Layer 8 of a small transformer language model trained on English Wikipedia (14 layers, counted from 0, width 128). Numbers have three digits each and are written without spaces.
A neuron's activation on a vector x is SiLU(gate . x) times (in . x), where the dot is the dot product.

Input weights of the MLP neurons that the questions are about. A number n stands for (n - 500) times 0.00059.
n13 gate: 415559269367647665402496383408610481562437493361713607411570630496575413667581394662522493765701392240523646522696343632449703515398549788544777555482253403489375311485477710559633432547584312426351766453560407445555283460629376403500474580387549366324559459452296412449496460340466245264258544419439356397504534584586338294385551376540540523613577500760570474493549449402507537561600
n18 gate: 444373565429410630412545492461504290596376605648249535440414455493492408553677637347463401356467560462707438534560297351813625295535504230541391418242264318428429750303756429549489558613448493436274470729508568440522559436219691352522706573381592477446496312515428399378355515553527625651515496485711406399557496319523238405278377655732430562534493564428511341418415414489690627354519
n20 gate: 538653722673481527496538618252615457595519713680656744574137647404570583434477588669627322535363616519602515350554340377519424144504504260307376600739390496535558429516327385620331452537523519515663534687539628588546413715579692309336735536421480578708312605573578665595394515430436565321416485396545562708305602504422627461388316508504534421402450481725373776651536485386269531477605
n21 gate: 474610564416654566470456598489587448605448430474425542574360430518660703641430387447559428664369774626530361640452462493409840657617545345551452248570564374687651575375477651589353390568504357331596478504579366365496486621564234489543426564715293403347613770463589511649358386430785554438668600540504566625571433621758515619319357609529608610384507471300570441459485859402567284597567
n33 gate: 442601544547551613424391432419528556442402822468615650788406480590484580614504272512340377212635854516300288371668232557516542445456393629426422356523682386393379396403504250547547468375739547492579195451472417679473427516576583650545394665584600674394329480453492679604580527343597655461461735328523496695235413238528363441359644504708577604297332438598360520653596434307448465370422
n36 gate: 519626260519433751553544466300351387639455358402278592391507504585642299578440779345297573523434377676314346537463766716397529368599557455493392566478398504549574481607500659384526206432650618685455438320390481485463482633458496553633485462268599432623504351470493515522542419328473415357434321285540619430564613511579533361452518467683340595451178745840493410481386459701602721540500
n46 gate: 356647623529507295341374293526731537496333471540236481672438627493632869413413321633529578442589456420633605623630564815518621427686482380536446694673364445441467648526411576496446597500543385424602586268552613496428575413567320394482605377607433434523482533280464381514463320456343349436475297630521402305756460496739583566729568564454521411467460543453554245710496396496617327475453
n74 gate: 405643489514391444686713360358605539507557810379504329511405620507564450504521382357486479323615451670694548395651646510493693521323450644669577423616496518454612439431561616578689616473545416518571580480529734801627386398680468326347539615554572333336608249500550343483722465352417533528566669275524387574688464467550563560637570403541669453364581595369342624504565531372792486486440
n132 gate: 239612370529315511415280441579571452375478569400629474709580351344485304383500231389558571401511504409648686471587674546623661518451349467442507514565566482566413489403515409661478672546600692420500654380318559590478422594481363500609384463693459482421659303757544608579641594653440352539702365485493424435298578564301743540220565364636368366619496446595685643395429532829526377677507
n197 gate: 386589596407541579609201528475681588537437722609346593619625625659661765253521418585534429420760455545440416514628626503579660511425465410483722531579461647328597635507609593549338543621688555434587568440542493407445602631621662559490448358461539563363531587500458459387704362733414757510510535497547663393678686436567607532583538626415585681324348255646528479535468476548682589608378
n199 gate: 576817589662305460751540348744422500550518453316504725423554583518511289453678353585543436719493489631386486572620432714468472423281294554334475637616489504570359456329374457478309344465646547496420611349504489500663550522303713570623721233530511335368482780496525482751423586365407489536345613533402558399445526429607406496547558579560600526448522688256500606438470370450625615454743
n203 gate: 325270546411187548492422729469565462518534654618462318259567567478625592579387651622325562440289417669649475702485725464374577576412508687549560515478398779564351684496428422515698469565530586619504452507695545281586438493512511402677466638454221583286496402631338634696470507384477398662563702556475676705553352673413668655586288452548482458462739679605388251448377411581436567409421
n219 gate: 631442410467631547642496634504545500626463599496526466592628734668651630606621504474656375463431485776478549515533454659398417689477671588595390409544441401426365653436738438808482564337558591216478565404485423264537611529687322386588537672339679371439826526383643326330552431496511271507496639365390737820559463515422515371584500392360665410522711413416496548591541464432633308461471
n238 gate: 328657569380567463419653362547283642478360432336698504530410383511386469477572675282504474538303693553558536519534426413541482561666500718586421549504279428633474200415465410663511341325533680526712363569304686436673482429446649686631526485577700625348440579256632627660358242462407453626474368575679410657508473392523447348357317708637711272554620523549669527353658545652611608309368
n252 gate: 684392361384504369500586469586570542396368617508702430534519553459640711440557556389646651716526443420707460549846379431347559530465641583387692814665584644546733527531435436474451341533689489440455481664684417537365423676596580291533335647600500546586414515252504732347389343311496689752373466447161598571447611515473444454621493663404615233707440406583552390605458627611511519504711
n286 gate: 450670476663469485488550675400512603657321745622606645484722457264547623430535569500527561672496687531702646422298423643646698543436532387566496508581721719508415417452639287644438684455619682361531496564591410658558504655357457421530535659456333512484481250376356577454377662508600415611191539287504644392359871464595577414679500584611542500536256574512682590465679569492386438974543
n313 gate: 388364436409508512462455364556670576700417600420693440287695205364533365400309345373657602504500496412555231554512414384393480634325340558380608516483647283697579547483644223525814513508447632372471656540479550661243703475551251504681326385368648542358862546541625628553188368313342426520624479376363123471609407598681657764471380410553561543741636335637554429587602372533760479431425
n353 gate: 606456598837376675582427601553719705713662485414515511515599636496489609434360707657434486615515548400545525544735534567474327537425742349581540598584552256545430628428616679692401749464565522280522540350601415566261601456455489389553504722395309329500493305639478737642212266496553442486533596247454375606552675375530361485537526370334543432474493573467515474463553715551623708479548
n357 gate: 344687459372556540467432479438558304247452395386447554605528613708500500637581587467620701561333468447836337680472500593448614516434516528432383548813585508614560471446668612431532562434516328584504437586750569648408575532422569654795360829479348537542504548640601600329484332286587387472484351536317464312313675219227628358287748282461752653831632448512612783508570352591419584422371
n401 gate: 651248353565190781454163567458492283444479553496678581475451455373351333549455464458602492649208414574492484496598368647435677467420467545557582573582550446396570487534542635570888184580403418165652561488542653186221508598408571479591439466383634550628463508569516520496166565817445701573130586549345475455591492723517549376562467585323504386738541353302524294557534537625359504692438
n413 gate: 592517543295462571308454521769840572615437580653657452348345596517415534706567211513625352601682534420359557508659635484413294322552487592659194400525755487492559706522513713378442728382719446625799562500504703450546447558410462724670634212599355597526483454404214279537474654433375456471500517312703575646420360405453287547798296463471278612521354822450596496655461716599415646680672
n419 gate: 482586481586442489430400441493307408283442525445518335606663609532526507489362582430313284628568721511599538536760534587306465529737471475439420536514562325537377430374692576453572381384732356378656653644607544504601560644337548157329237207533670719365525478496413414411279346478645387511321714385335486353646390671438464580330457411585418530367540432518464438439519539507332482496678
n420 gate: 479188479393414586551418555551678378760434496693513688650446628315692521442591394370595476529765662380424424434607526536422565366178676417455322488471672550320471542695348529359492335600740467566512374524302483233409597393555395446704632386504690613376348604455467397659672471446338422813127285591424306611320416568571249613326405553480297589323430685500381413545746804349387607500297
n447 gate: 403441389467467459739360500550707686229395631572662442406452511571308511545433618618496580504529545478542853396701512450378632413186387709586511585638451402342381424715462370683530523547603478448395673486789526570507529437504549564637351420733466556485400511433463715412629496444600574489585507229486548263670648765261485364608185669339569619454500556414407470723424456507489334529403
n485 gate: 496757223462692466606588279428718586401597465637469332562377531515263657237508412441350508496576701512535481650720380545489704547528539461750654420562316496559331520512626838508446349358599469492287268148331286504485492385694641469545681358350350383400481357435446623542288278539579387462446415373440623469516430571555554445523611595500292409512508631306538391365563680557301343556662
n495 gate: 392676529639361535425541436414432574452682675525475377539636399458345376720552297461580466539414479419560682437389457537859476373414330350535476638656412549613691464403699615413500396618758393500717414578557633503448718635425606549510643629322571507453490430365609434421596704248514529671227367403611524573254550496458427352479542634418527604404316531507365412382518462469380452605423
n496 gate: 556314527608657660584459745585400553452666417572523609553474402421545362553662618626392485349404406357336275549695457431407577356696549508414414481406352307386485542438836560556519639325507522582402618500389470739511460437638420599489762392650623439364411417354624597789416649504570590673146598171529346507511618450675534697556466341389610342397399747379601515455761534515420463456417
n508 gate: 575680133147496312420570190435508640275393634536452537635583457496520496199437547568473272627309528377416405551516598588465523584569496476453681484335576560448716508476773367453736670550356433374579492408508758637496284622561656532481543346508661345451445547531361426317384281369581574508430622488466622465715656634452535468318343648353295411315559677504449492677625390321336641204626
n13 in: 463400328607333610562470370434559432606608780589480590612651527601473586399544487452416559520540611470366380315366514526663622864728462476584554403520422429347574486562438400557544386448450517594345493428565290366497480346672572184487648400438377534347313567416723417600360433534465710407420402453490534503568456517473406656588319543559460414247493466672460507631634440331517490336325
n18 in: 432439728772401571333649486691703500597431418642649772528415668524379409322390426396568507679503521435423427466585514358517634552651559322670490334643749610701667608542441391455405588457507687357390540553490362459606727503636621524441459556626580369504598257517600466659563497661342343497571435541656377456372399542646527617380429510570289609483728463555469528466514453439580544610397
n20 in: 538321518314300682408524493632585416606646479556570507549552351379430384476580408609589507706589410455377597372500317617596524423461672569583517280417419622581521741390638562298369315409425583459340531618422385452327581410656525706246604362362496549425414517410507428674465301392653540534552580400752600393413384496409438413368472428452500479616300645681311559721670637374672565510562
n21 in: 398321601363609465453364572343384432465440698822471518539684496303632486341518479514412427415615383450572636493429485582423687614634249613486500640616371621518634406667428324440535703449469528637298584462583479156468497507511640372575331634695604668485525387521337570626486532479467563510311274440531422616514310536575560425443440643528638370496472606546553347648518668469471486173249
n33 in: 333652427525560698794634795507500283496382400565287445557421600408435682461672602562592570698599282382424634254500489534429409576507402593461454429333576665464429573551489614690500449313465358347608595282751586372514427571482457482359528445631475604415475414432704493606478323468467187609592482585348229425417728529312671363550567504570346570533585397407489489468584592595424581514339
n36 in: 339533519485562584477394315771610545424400352526425481500282530349169440567326722568375688593587304470492610434507427447511352354632489319529386460588418649433533530583605298493555538475402408518726362536383281496566547496394545355439471560553632515531628374588544906347609427330394431699420271482514548408541448515504812418197518460362493477639419452130445641489357405594522555611378
n46 in: 408477520674559556527588507568415466594434513406477285447602576566310416324394500470576519367533404703608526523292335474372458246368503255401602487332453577660332061463594648613457588346363493418417497436490570480609523520503245417430381446422743420572480510691483490454560470553568490675579656474410480467383554534594572477560717620380484700561306599460602596563419454536426507358599
n74 in: 470487527653590397370457394535462541391537329459327597594323644457584476695527678606437503348437436369585442560567590649357310348589544413393235278590568315503580428428309497524337593591398587270470652412445584460574471340383565530335470449654534534580520638307487287368429490564555640487620363643720440573388473737571487470741397582562516576647623280685433567453479513464517364471463
n132 in: 540437589663713656411580572697431262408430446510368448503600386600385439389376599442636582571361443547422581640493580681556703473699632570427456454513463561287670510545527473450533490688543490583537556636606608633537526350384677375529370565456534622854616607303581649543544573490400486592610366530267376470459677448459603608614207487621523383452537507416467507680462507441490755608383
n197 in: 539457503365293484456477574609585523500619219567693589470540447615407406444517539554461681487549450563292459645546654573490694660443326398704474330464520643500306463588480526576648480855575448352603568669456327474493310507503604633404414686244436656521614659352364448588346536526354672461457642556720490566510597537450431490536375344646584470631602477374421576487409444484457474522546
n199 in: 585503396487573664642396503523493655691420755432282283394446630595423264557484497468538531503541484398396423424433579574327444307784539532456627453462420423674563396742571380516494507374556642516369538596374487450376382513585729529577399513513348234414475427377433402500322607529520676550500351487386535513593365503665601497398551522550441617367560630385456426487598327356551487556414
n203 in: 418282514476414422391643472568504650338331562392517411337617555455656728493514592385507406514534417510763417503445493563173800632571395452401541589366497708319397584542465534697428454573473322774462415437581566425421520497419455493357593507272272483329756386582421503381594490483397342645636517551413387702465462504448538719397514493534449655468723507590541296397584565588590599483431
n219 in: 860424431395468525588354422560431461387538436461629421706596446647468438545558519624525459626509429359376392500526467515636258455661656449634554639554413455578309624290353634484510474401440446564291402404265400516372390564559519555639526520340477352682446359478436437412630544516625483528681538545478685592571724516627487523638290569434277533542583353407567442449428414475626446475538
n238 in: 446316497363413607373583648465535452510483611435286563375577490393520294385655404613457533510510665798641497513480437481380523711562340322329513353587388524357520593552510644652393614314483400349527434657445449383524520590669353588588628721638366541165443429513530583580346396358600581493457510383539366386653507469503363656611450437715543459531339604659410544268572567576680500562527
n252 in: 578535515685347436384511504448412420500489428634464629550354593415583580593414345525585437417676557636344617525786485552475307594379420525197504528671840489551500675548354294461493562659380472340522563517394633493589462607730707547493397522405504421474567443639615387384384450342533358697397611436732543585518569379326447255378425447539374705591358464593585428586368372834583369434708
n286 in: 403638508605680545580601723566423553722602466492352613386489398320636343255319292401530522424671726583565271372579336671459463412326363316568635366361713508401616519875477519424526604449203339451500593347600633627538614534450389652558511354300362675590534474507508526407324515810426371367534410519522406661606649562477466557556481548478670230634496545606433644680315634515572560357587
n313 in: 545479486497371642396517382467493582379440356759319689489868247559677500496700407461350298645396479578589581325321500581538331436486443496416514458437653585589703418295357503394322619561535650392599427707454641486588490646464500404517535536349293489547545493336521559445308629521478463403361588385408507577302557493208434496672577617283469356429500343676524348567654601531486441415384
n353 in: 562576556547464525418457425625279548522335467407563398699540518526227586357610615511384793412637438379645592478529716557464586667421667617431478428325326496470529511602463511566471714369291620398397601316317286605537496394740593500405533789421627249432388386649349529366470693361564382662551522573659347362216404342678325611438525554575525320433405405463504559445522798486533547429676
n357 in: 568493511550518575427311588619389606472320579518769530540461360575761211713561422358521409529486432327372403475414731458461405384703689590375478543321656460638410577301562335547550415517436614421377571604277551532357479557489711765451518563467529478511489464436338536546642582450666732680304482511611801261413318434588375329367464359479528389686461536352550457554408450454674382616306
n401 in: 566573676391391536410660567481628593475831390626582390478511441489419440607434431522391608578504684471634741328643451390482460400838467507573295645562567371604526612666616704463540602443067547241566522550399659434368550409601281552436430526485522433428471544511544627301727686393553492280511661602539522573444362530500533378537303648320622771422504467239515452617496314561455500636471
n413 in: 534541677586620496519534481632573519630583481721462660621594398725602327674651500374590515249574319364519580635658473533631663576678504534271643575421466572538545458701638500349440539467763339444542478409803750261504389395566313302624342311419565774609545247721443571593500683576535390537474594432540451463397385411427504671594376448685397376558410335394343337786677436589637534430579
n419 in: 622466521605578304611473649482441407403643459400610518538568544517510323449548560587300493720648490408642405653653549497541320445308755463660500564659583455565514403486334669377371650553376381466668654276320634459330523625524538582553486674570347768440561282517428544487472524572521482256439619697500653358301324336434402593466409396644497542625571378459547486548378679329624510540490
n420 in: 561504473325428606473432484413637519489439485357639694438446370374334348627312508683321605346451074189597515580366313740534485477390434393527462451428279384469302344528609633577504359626655747504200538392586442245447459485574593438530615567422535365238405565424431496598344466454465536203511446572359347352380582543543439496462470338538504476523210279638371581244614416417694314582550
n447 in: 470464632395480444493516416650473607451523550400487555334484414582420429543477526460729568420474513596544516572546627573320513580287490470342596428418717417653569551256584218513631645510481461398543598634725367454477584372460316670446605476652655470561297480346609379559373474447517297370657355710443530579443410615336497423549513604406309294765592467354503410559659457568450608497262
n485 in: 441306432604632448585756386349632666486294524638669648489577360649486710458626569482597353482806392447319530316622547426535671560600617524556458490497585528440583521317596451528500403287387333632605359256301647479396630549546645606439594618611457630457479559462675375714461642434737354654638654434463392562592482428426549486311614534699438607351316549423483458469518483641447448653507
n495 in: 423597542473537701565329462427514407324341442500493559456534743429609572469530523469440576537173439619472356483402409317544623432507623362611382641577442595606537628646541487544550587660364406779632440526324310594372669258452510428529571507459503449763493456614697534477507591493611648673584486672654463544654764635490621626409513467271517469531446601544406286513469319540524440688439
n496 in: 532536313596557447318557489622449496665428403449399404695604586493547573504554292555600549547663590370347497532332745396358331572566558640336436624514522554482443324485205742486322640549415447550403408323270316553682665397471398489597507408489657569318635665521493710454627681676500582637479590543389597671471696452373372464625518500156325529504564468590311712371606543623507319462554
n508 in: 532319500628468582383646635374581438708331486464721819615396478543637416532507514354372521706542281558511407507335708690436444663500638751518572614539700442395568515684449550504389206566592568404532585535358471468414458518537580836493514625705350518552251651386388536642638372399470313620578579529490579564594260426525240457532472433616384452533354671500682536654537443641493599493593

Each question shows a token from some text and the vector x that enters the MLP there. A number n stands for (n - 500) times 0.011.

",": 430484339419461521610518398367463608455469428432589375470545509378608539531595537672493337564566494639466471432438406641469520414582602644469435529506600524597613594704515446584694395613524529584394428570434453357577498378465412494425559635571433475503487428602421578635527642549452652402758464607557540524463424536498442411470477455534410483583507541458392457515643634509530553387402
Which neuron lights up most? n203

"'t": 446597291550450429539545465381427472306493588452344441345401497497504531494424602622425365595507408486317441622398460662568524385526599533433457637436686458511567492646456528577595389447513546523503452507416512457576576568414474405371493592441479559501699372532556518469506502528480625572564493699635533460418456503574565423641549524612570422409465533606449336318459568611607630454566
Which three neurons fire most, strongest first? n203, n36, n447

"ue": 407440381458734470562483490461510528593417564449474482491601461530527609502447459675571465616672459710564461360405445479469478521556370636444524461503562589525440539589476364485587411588472476449434456509662593627640624519521403304389559531615438657547503512418467470256604492540491485392678429479625524501491527470486509518522492403588419344723519581445509600327542599489657485565520
Which neuron lights up most? n286

" r": 560417431481564501596400576436371607609580508450499444462449438464528440474460571488370481517561381595514336457330377573279587510476456436434419560445566434396652467460449515515491476563572490579463443509353406544380531442510510469445458643539366305479395558515546430461673495493362650408510392658406450508425335473312614513505699382606418371390462579439413559302614468456479568525599
Which two neurons fire most, strongest first? n420, n413

"ently": 437516362464488498487504461415404657214516497484458509400512494496506419539424543627390493565596425561472380475233371633577500417456574565479321536463651489581562559487467644520557488527526583388526502500500529540449657599466357438399473626508313540541738512523490475442608408470459567638743492601625585428543508487484455329478474452574553469446350627587446469346488663519587613475593
Which three neurons fire most, strongest first? n36, n495, n13

" it": 420518420453588439529496421513544532440545514572549439352463524566575404514497531646471429536565434639484347424341296450594447466581454583466384597397647551547518569533345423557685513580530493459448469559455391515649586527412538455481451574564473478369530397632446447499514461568339697461631520558404217436313510470505534563441472530538655444634577353349400456381599532610539613430466
Which two neurons fire most, strongest first? n313, n18

"-": 460459434668550598442330399494435616439403549511532445470679453611515466450355582590437426627641417634610482447430608581581493466484479482660485592383613512435363512584492700454533563596443446451516474468530431393393471414488557585541344520522439376553466516603671484434652307330508534355601474485506420542451554571371669485448492512461470368621513572515560458430502583557707415422515
The most active neuron and its activation: n36, at about 0.55

"ly": 480473333587589603371481397615474517510610487448444539488544491482509435451507570560390456535507432463540475448400404481400453489602605561505483528451629494510733567488536593528556473450384528260454550488604611623504570549508396316470549621448309499570638506457407405346643531421442524638609493523560621464491513497475522342531579382576418419533479557733574599446534809439668514580566
Which three neurons fire most, strongest first? n353, n286, n74

" The": 459611464374539454555409472445442465507500542567510503489526531432685473459398571547459340626511428589676497434525371449567574495767474591444432449536663508474561562491454596532578559592431469510505477655531441480584449374562490519460536682585387451433560506536614471514573488553488545411593613605573481188390427484477452475470501518576404423615505510466561459519751616562495584365525
The most active neuron and its activation: n21, at about 0.82

"u": 527530471385516254286352351436442564519489558518659419416442555525474379548496486439552451599698473647462575516561416515291448570405431500442536531504421471488480521420606680626400483635329569505436457645576450541338640326530597493365484688441537561545458397553493495482565584648506626370554420514594431564478498429423591416497441444565503465455559421478492397424574582521578556645383
The most active neuron and its activation: n401, at about 0.36

"l": 553542455679713356406595360297488449439517432491460276583550549523375584532383596671414493413504587527507254497337572459559633547479464531670565567414559509433566591488497383557461533542458538618533529597517435570599450479417495379571588527459496461414504457600610390437631409370537437512467548503387597416430499555522433416648635476482348430531476397389499356310434478410527415528475
Which two neurons fire most, strongest first? n20, n413

" she": 471523313553641530534396564403458448463447331565507504458512555434504571528518467644456434589427370575592352462369424545658409455532575665593399618486621491597562577498372637523574587572454465493568424595482455515607546416419474510359382776579443437386449381534487516597652545609503613453729469518521311516437500422497524476561486488544580449507647368437393356537653626597594599449538
Which two neurons fire most, strongest first? n353, n74

"al": 551539479513494371334465374420298462628526345400470612466560542553546486612535474509486437471485538547427551655629361431414446541435392430388520570478542581603490547499612614536356621651285518501571430660708351472535485435431702572336600595460481466512402640605585414521650416624484576514432502598562471566462528492369503472642524437504445388448631439549494502451574597467485470576375
Which two neurons fire most, strongest first? n485, n36

"ation": 421518404424534409546386490394429554591463663479541512427522529680670563400480548540454552541451454554511525468374216528470509671673357646451463428439575550388479569480463481480657525540486447327443572523513459528714481563482460435451457574516413486371411491485476302435551478522389486338645510595508398433446473428514512494585499517611517397633472616458432527311622652495649416435432
Which neuron lights up most? n13

"ic": 363471427397530565466529553596502555520378520372497571592462571544570440598413584471541514548638461460480460555342339543520583469519439380695619536511435455480516511439471562608640457498512374386517571489414611367573484579556286486489309718564416487385363621610560380485577509553500434341640477626563546444390479398489591464583507475380386573387481492465592583651648555632739368458506
Which two neurons fire most, strongest first? n46, n219

" before": 409600439438536514633478511419460563439457489473566391377469367467471367505451486558509393613653484626493508329403384571526369426507468486442423643485542529561548623577488402525713540398453514555466416545484446373560558372349415551476507772542441569543704381621416474511577590542460674464716482586687581446533461479545512606523516464582419490584442457436433309400543692469529620528497
Which neuron lights up most? n13

"ist": 537550321472579463530498515429554603568636537466481456482540617445572540488454476588528451615533523462534431364437379544514349611634480609534444395564585523636530536574529641453650545547348428272525564568489494396704507554363442366436314574574323475506432537488387366487606478517421479481453411609656494459555415535573464586622400339588413392514372627457529487409591704528581417464448
Which neuron lights up most? n21

"wn": 389462454345535331438575315497374600297595629469409467513567464582486449543335591543610432435649560551441328364374426454525484547388469392454417606523454491467472527568511316354545402652543519587498534534587526533541731638627452400524322617685470513444461457535516562456499430464627563382644477514523357483579547583493582408438603474395434433490416586437420598484488708457606510481424
Which neuron lights up most? n447

" car": 472485469406606531523428546454344507559507389613585499467509651662560464450618421469490416566452545602527492414528254476507348549554412485557450571379568499548653458559392537593504474555396616491462522599461538520592525448471415523341521693584428277599304569546538403493556598444416596510474426510500391537482396434425593509519495374669450282429622486387639420604679627503538498502524
The most active neuron and its activation: n36, at about 0.28

" Road": 579569404550665585585498537483455592637640574372491424435596624606493477420567529568397459504508581560432437473460365223490465544619507511501412577403563639332534599676472602401479529483495526527397487649394486555448566479333484432445507551588513468455483610485465238334515587512521670439586473464484507332483547479459675512524742561477456362402470587487450509542615644557581496325491
Which two neurons fire most, strongest first? n496, n447

"ear": 296437388474594494576418368521571509282374606434528456549434333413319490499580601576573354547436377536427469466325392575518478423528504465434536588519568500634602574533575266505630394646450415571423380423349494595725696707513485423462472639472470676539446419598548470367523484413576562562459441530511490521530544609425463432611512378514468511548425581499541544439501632559534560459424
Which neuron lights up most? n495

" the": 525597445413525474538413434473487501469432494549438485508505519507601422424484583559439362580539449573604524444457413420476510498700454467399445573596675544507610557492450497471626568551413482482436520580568398477648395413510529522479554696569446448493591477598625423508547558530377517478580678612540516085467429483509436534499449501599363460607495595521506522540770623581523523447477
Which three neurons fire most, strongest first? n18, n357, n508

"ters": 467465471383530575555469373610484622482458373628589334433423495441526434402574414653540473342516596482419549483541331494515535562408515488497328608418570573567576512427403338434470423504388634481409601552480493571668448582462593590340439625591380584636398501624531463638553616432366495585470424453535449489451548433450339583534540429539424433522522661435488689438652628595619439566540
Which neuron lights up most? n20

"t": 413527516412588567460474386421582514438405592373596493516568456601428489530411530622527579610443516674300497531455501498489545712487474550530597513489499570436399467546514388572582515741575489348432472633447394489625433567358445506443368584482265515342437412433539451495456512291447550305581449610508436501384547499465460492555449315562557411444444570378576334372558570532659548484447
Which neuron lights up most? n13

" her": 407497517506477516503494373577353526496486434538431564484461524528393530550488582616633360697492482626637363476420396363570361545661432555522542523463506394634510488551435543481612610519444580503567416652532447547630521465487401411454420683594425428385551455596566427509574496511507527447649510559546292340523481491560496480555442597558589500653570524393346364522662675667656531392455
The most active neuron and its activation: n238, at about 1.7

"he": 524459376622651482480434624620602435681474356595473431522556517551389550389517470761440316511539522547564498455366496418539337598628547669451611489498633445416461559483503553546359466471426448380331422458450447568464495413576608404587545556482375419520415570604617522340530500549415483586531463425603519503468531399414428411618616400463501436482510409481437424539499691593635675551450
Which two neurons fire most, strongest first? n353, n219

" t": 537564388456707435347469540420392673703519383567541526573490541439549458382541522455473462605516402658498539496583338512496491561543463482507469593336648517364617531467433506437533534595507401525503587579411584490525445400448496451412420499488445364487489367528543492464650581404415639418533375604422543505449628563461634459618537430689520277565510476478610632421598346553512513400600
Which neuron lights up most? n286

" S": 556446451527524536435398445326328729460540434542438447480445598482622519467348513624410529658572419633506518548440304493516460448446474427477391483459544414502531497509448591480511516541410526532518408560454415482499479366410429461424514563500486531506444647601602514423551526442512724437413525510522425530439458540270461431522646417393522313498630507386377662354617520640555469603589
Which neuron lights up most? n413

" old": 436501269409613447362502448649449546440528438566492382556460494483443500486400543425580403554517466521596492391620344326482524632613496372538522546450531557427526442509577607684540518597423410554471525574480437508510488436499397457500454675565363419361598341482460383469574615391573511577762484508537456311482423452409535499534520430627449350547523574504520565512657653362533458550355
Which neuron lights up most? n485

" ": 477356450609541503417436454490497588503390352534404421595468544413718532343403497501567448536439474555509617400661200621467514598637527428410488575477578559482417446499380549502515622652521457425579559497669418378495468398455396608511437652611444392531370510559590421408643535569403569705551493493467497462445411539476580408505484541551490335445484619522576450473613533469584512461586
Which neuron lights up most? n252

" over": 420435372485638383517487420524408641382532356380573449320524351394384409470444488579467410560575462642469588479458441531511493516481422415545345618491617487461561537579475512295513422413561577552446532532430398419593610444416311564409498553582441483594540318603430366497560583511515540545560431551572668491591379398383544545563530504411382405694414491408390431512657757507476441426498
Which two neurons fire most, strongest first? n13, n33

" ship": 468481408529713509515534605538351517511503534695551540460477543595482564476567623528546506530381514541542535511487351493531339669633483554527503580398552556573630576561522506427641537506485502453530588639561489503491541469400301441341468671596473349501358473547473371414619679582419595475658362514550393372407499508533592653572543527671419288501510693399547471515656600573557566484471
Which neuron lights up most? n420

" wrote": 421523307432548498612585505366529649474581581394549363421491468565540382489444428564569449673537469669520470333381438612537415586586303549532504560576559575561497534584407411613558408607689621471512478560511517525630541600359470445474507572513316396358554419521381444550575496446436603529610396634461489388437413521587485403474537538525584471638477517366414478358603582570601642405462
Which three neurons fire most, strongest first? n199, n238, n203

"its": 328491405377639367612544437440452665508563638524465619491491553545386561509422491509701461508553476677507513435408422423634549545373491613498430497370599579619461396674415478423666386591434494453479521554526513576717634592493532387350430650616365538426539601510451441477601496512409492428537415647581505472399488524536522487567488449540389531557546701501407520366490524615716432545463
Which three neurons fire most, strongest first? n219, n447, n413

" these": 352595430370534487558489383412478489510588451604527487465528621505524461541481538440450394560574537647459477425519289467547383543680474482560461474581547583547469509481410523521612575614473532423448400484437377470654521503486395397462382637577330376410580398534495501490575501419356580407679444610582422260467487371533568478533602502551529531520580481381328326528686694511509402491439
Which two neurons fire most, strongest first? n21, n508

"+": 498390364467492524394495461532512450568531407458380472492592626686499375400391577433637533415601455579479588508529490503581428599534352640394543542401570488397639440629421513536409401548447526564591415552518369447550489633473484537377493598490570484486377462656527467436538479548434592444798487606468476570418456442516744335415596554410528390396516489518467549519629624732604405463550
Which two neurons fire most, strongest first? n419, n36

" only": 474610373430480515421453504336381461353536436481508450386519380330556445544420438603427396496554476497512457499386433491440375313536375528566418543512650541557595608540339483475605436546626508484463365448493371643517589475460322558463445618539360463532666382500455590458525621534415715548708478581609549409541482527433641486568577530529421400511491469455443372338469662544488544368523
The most active neuron and its activation: n13, at about 0.45

"f": 392631470417482501344498433423439614508380441627529537507518465509341603398447476462650525535619417502548580456488515446496667550490412539619674574391567473552351560682506277527411511691610538470460627525363597470478579566548529430299344582518375442548404455556538459640499468479291642320621525608563615525422608493534482471507538383472420429417425565303614429484531607588454596547509
The most active neuron and its activation: n197, at about 1.4

" Can": 392430385646528604496549561500326558554467530429473561598554538666484579403550524524360407589497392586522505674505402347601375453645471481550392662472586442486472524554506461358359529456399518421496548433460460445341531387417588465471379570463483458489581627481528383450674508509447686521365478591598503531430531466517569492675578495613492336403632404452457485479618504422724514578593
Which neuron lights up most? n219

" H": 502510483536596402265577578342370603567507448514479519473447527565540553447465446431460490641598418547450598403616340355521553514479554461435504469406559467474499645704500587395526632482437495607378447542517480450527431388399545442424497581619438347398428480600635467476591587556526695507486549519350489472408436515332567430578623407473534338482656502467440616463692505604558512519615
Which two neurons fire most, strongest first? n496, n197